Layer 6 of a small transformer language model trained on English Wikipedia (10 layers, counted from 0, width 128).
A neuron's activation on a vector x is GELU(weights . x), where the dot is the dot product.

Input weights of the MLP neurons that the questions are about. A number n stands for (n - 500) times 0.0018.
n46: 679 279 561 504 343 678 523 456 418 346 524 568 582 565 452 709 532 590 660 446 492 496 369 573 349 570 517 758 512 504 693 504 412 423 500 640 601 508 757 424 403 656 405 457 452 637 508 426 492 644 309 384 596 455 638 566 441 344 458 627 476 287 335 420 232 459 397 520 325 287 540 763 492 540 607 569 431 441 476 605 571 429 844 614 411 369 342 290 356 331 484 339 627 210 532 605 569 558 387 709 430 637 664 389 508 813 568 323 614 296 584 572 354 671 401 327 406 575 452 295 492 864 618 552 413 299 484 728
n123: 520 525 437 581 513 387 601 630 541 444 397 558 630 458 512 581 393 152 342 679 623 450 479 807 400 460 640 606 610 626 632 568 393 617 441 579 424 467 686 376 647 512 513 492 441 526 208 528 343 730 449 158 483 530 770 641 222 479 544 628 606 450 337 539 509 521 573 324 511 383 592 649 354 372 631 311 207 481 557 484 553 545 315 574 580 745 479 406 617 549 350 480 432 612 384 458 714 487 557 638 633 634 464 540 492 813 438 484 280 276 480 377 647 365 877 236 479 504 624 108 520 555 398 400 432 291 625 355
n146: 744 802 79 566 496 545 636 226 268 569 383 659 753 578 291 465 345 417 454 480 648 765 535 526 620 578 237 391 496 311 492 779 484 722 642 313 466 365 653 441 273 500 618 504 500 623 448 549 431 465 444 555 568 629 646 266 291 400 317 659 401 521 476 363 596 461 343 379 481 462 371 428 696 416 573 624 419 527 500 295 655 647 616 450 432 508 412 395 372 425 471 333 570 588 517 628 791 517 574 282 512 413 729 500 386 418 445 396 633 721 423 258 688 422 478 291 374 825 741 487 496 667 565 415 514 638 504 479
n164: 821 412 518 388 372 450 463 676 440 536 477 671 578 500 727 510 743 697 380 423 683 552 322 429 470 646 619 669 375 656 486 651 491 353 624 514 186 627 702 547 230 376 548 657 471 304 418 34 236 423 538 535 712 424 404 354 111 514 356 314 294 386 554 572 558 610 510 329 371 680 567 758 231 603 689 400 244 630 500 755 467 537 638 574 433 527 621 179 509 667 620 477 717 339 509 718 837 456 564 402 268 740 734 450 617 404 406 551 583 602 635 540 509 433 466 163 741 504 434 287 302 214 490 585 597 398 340 415
n221: 571 382 636 560 604 515 275 415 658 515 359 574 560 575 529 346 473 406 432 187 756 263 535 282 363 478 629 492 674 748 567 381 482 647 410 461 523 462 354 615 481 462 314 235 574 348 441 496 473 468 469 550 573 391 516 765 632 559 549 474 496 450 526 522 492 551 381 610 465 686 453 588 550 515 482 761 516 306 564 478 428 630 341 542 279 463 747 481 444 315 410 817 670 380 677 384 469 528 594 540 716 481 529 548 345 512 554 542 447 591 393 687 712 516 750 519 476 399 508 405 481 403 433 306 792 352 403 173
n511: 617 623 604 392 582 485 443 453 485 243 404 376 364 330 403 464 465 560 591 607 627 340 619 625 301 414 297 492 572 338 537 207 481 605 484 477 766 488 451 277 520 666 532 618 602 411 658 485 532 198 500 475 585 457 414 500 405 432 578 843 480 500 374 559 616 417 241 572 440 523 473 469 457 885 578 340 734 578 546 725 561 546 296 534 383 530 561 439 413 428 341 674 432 608 481 395 508 381 462 666 515 325 646 571 712 571 400 629 739 508 467 742 424 307 604 500 694 569 677 409 379 304 370 473 634 466 605 353
n518: 496 465 538 118 508 423 585 368 609 454 312 645 484 476 463 630 366 562 422 743 602 364 667 311 463 307 588 435 274 379 603 519 245 348 770 536 629 587 535 607 436 915 541 520 548 459 362 569 605 455 448 552 616 601 383 346 629 488 450 573 476 548 515 330 643 439 431 160 583 444 544 516 608 547 435 649 231 526 547 454 253 630 355 433 247 431 634 815 562 488 718 584 480 442 611 356 668 749 647 458 365 547 616 553 420 605 381 574 531 520 367 180 465 666 639 468 573 444 464 406 434 436 415 724 599 516 581 464
n676: 530 350 457 688 606 493 618 626 596 383 395 512 570 376 405 655 654 496 189 489 701 416 593 374 627 317 444 624 407 360 460 445 239 462 462 477 381 659 360 556 626 648 500 548 481 606 473 441 581 683 512 341 481 465 439 529 303 554 727 332 465 371 522 536 469 288 644 571 562 645 741 568 462 425 522 580 489 615 272 423 519 523 366 444 286 376 609 511 522 459 374 769 236 571 629 435 725 418 474 464 313 674 410 500 558 689 609 470 300 481 427 211 675 785 496 603 512 574 681 656 281 400 519 599 381 507 364 364

Each question shows a token from some text and the vector x that enters the MLP there. A number n stands for (n - 500) times 0.0085.

"re": 274 632 656 475 656 448 497 521 385 383 399 604 610 557 524 531 586 412 242 601 561 534 467 485 453 523 246 323 573 625 346 482 648 530 556 471 620 681 589 250 657 561 605 488 508 629 619 565 540 386 532 533 483 356 308 562 465 388 477 198 323 462 528 559 549 391 546 588 693 503 502 465 485 339 543 620 417 252 442 537 577 765 440 584 645 484 312 615 473 507 515 395 382 721 681 569 308 408 289 604 490 399 443 355 497 494 621 550 419 532 669 554 636 451 551 650 498 296 318 600 545 270 592 632 693 549 482 383
The two highest activations, in order: n676, n221

"ik": 405 691 582 555 484 373 451 380 366 300 658 389 455 568 472 634 465 541 241 711 486 599 395 530 564 609 338 401 448 553 435 354 451 421 538 370 392 656 698 360 378 618 407 347 514 488 628 623 400 687 551 419 433 538 601 566 553 378 488 298 577 503 535 644 513 586 712 376 620 454 392 786 546 396 374 531 495 336 551 558 645 588 366 744 476 409 443 712 603 662 527 341 490 654 490 465 381 498 340 323 512 289 602 347 416 552 546 539 501 629 357 528 673 505 422 445 409 359 304 392 604 516 734 742 530 556 456 662
The three highest activations, in order: n518, n146, n123

"ar": 409 506 640 613 636 305 530 588 367 334 581 263 597 639 474 759 337 574 293 483 442 591 530 435 575 774 482 379 459 641 485 417 423 488 598 514 710 640 714 543 618 577 673 627 486 684 716 473 537 590 377 535 333 472 311 597 513 144 488 479 332 451 383 573 570 643 645 555 425 551 471 691 401 389 391 457 549 466 552 516 634 477 378 544 444 446 395 473 421 559 690 242 405 514 678 412 311 371 467 567 584 372 550 430 355 611 618 524 516 448 488 543 446 407 529 441 546 228 467 412 536 579 751 419 376 418 491 477
The two highest activations, in order: n46, n123

"y": 295 667 504 556 646 434 405 409 485 207 332 418 584 782 657 628 391 543 335 470 466 545 377 492 722 511 307 357 572 591 329 496 438 449 607 390 588 589 596 257 635 428 577 398 498 682 584 559 528 553 664 638 606 350 400 603 562 325 557 500 593 346 412 595 658 481 548 495 565 546 439 695 480 499 515 491 140 485 599 637 713 396 442 625 527 311 432 688 425 556 622 417 516 571 755 478 376 395 415 521 608 572 281 453 455 720 345 485 420 419 442 508 564 454 529 623 581 264 422 626 532 477 490 419 420 519 496 405
The three highest activations, in order: n123, n676, n221

".": 332 676 657 415 501 308 448 496 307 417 535 450 554 630 588 682 301 683 368 551 506 628 518 457 608 600 401 330 607 664 522 590 240 511 573 432 692 655 528 321 532 363 535 464 532 670 518 494 439 628 520 592 544 397 449 498 349 393 556 335 337 432 514 551 552 615 719 585 443 542 365 754 574 426 354 554 433 414 478 727 518 472 484 675 419 383 341 608 317 627 762 331 460 632 689 335 376 468 412 345 399 448 544 387 453 447 575 606 427 524 452 638 611 503 422 588 641 303 329 475 594 429 440 676 609 629 272 462
Which of these neurons fires most? n164

"ult": 500 370 585 577 326 440 394 654 278 451 498 518 539 807 550 525 430 434 309 526 471 743 576 483 568 434 599 382 485 579 532 418 414 403 555 561 656 736 586 384 500 420 457 491 406 679 741 587 376 551 512 488 572 521 363 534 430 226 503 333 642 449 481 682 494 675 581 463 484 317 413 515 638 353 295 600 511 422 579 404 562 478 446 560 547 508 434 560 644 494 589 278 558 655 691 331 285 545 375 426 628 492 325 305 421 523 585 402 690 727 483 706 504 268 376 407 624 361 253 576 551 605 602 550 549 589 439 529
Which of these neurons fires most? n46

"ong": 410 535 558 481 532 434 436 486 503 362 611 580 420 556 533 653 382 415 442 525 510 795 351 731 712 538 416 626 380 595 460 440 510 492 571 397 537 642 503 232 628 511 536 277 399 692 522 469 569 507 610 646 286 489 506 577 446 372 486 317 510 577 324 647 691 577 585 489 593 393 344 695 421 300 266 436 516 456 561 429 704 571 442 601 637 324 262 596 576 605 661 232 477 663 604 362 447 522 190 491 538 374 650 403 518 587 444 367 587 637 429 588 703 597 442 396 494 494 441 582 626 467 645 367 458 408 404 442
The three highest activations, in order: n146, n123, n46

"am": 483 621 612 574 438 303 316 464 316 369 495 308 431 554 548 670 514 668 488 536 579 422 461 396 496 575 320 516 548 461 664 376 399 378 618 435 708 720 691 431 703 390 438 574 358 522 623 565 558 500 494 563 551 489 265 620 496 286 604 354 612 485 504 665 581 647 619 549 595 394 436 615 390 476 362 601 450 396 556 570 463 495 386 540 437 513 428 493 549 628 598 491 477 754 653 331 390 462 436 575 605 301 345 418 519 519 432 660 519 566 345 835 651 298 479 483 567 106 404 521 584 593 454 237 553 497 539 517
The two highest activations, in order: n511, n221

"eral": 452 543 627 383 460 548 462 376 334 485 436 317 409 666 740 623 245 431 252 488 506 491 385 554 521 650 376 382 404 444 365 368 642 428 613 428 677 602 481 246 654 478 598 588 446 734 693 665 417 519 564 607 573 374 317 474 544 411 408 409 298 545 423 491 568 495 772 592 643 518 446 759 622 446 420 542 240 433 607 614 577 452 551 532 482 372 462 613 306 562 573 473 379 571 741 555 241 579 470 595 561 409 411 356 496 675 436 655 665 649 480 673 411 534 427 539 555 378 459 475 457 365 519 338 548 523 557 574
The two highest activations, in order: n511, n518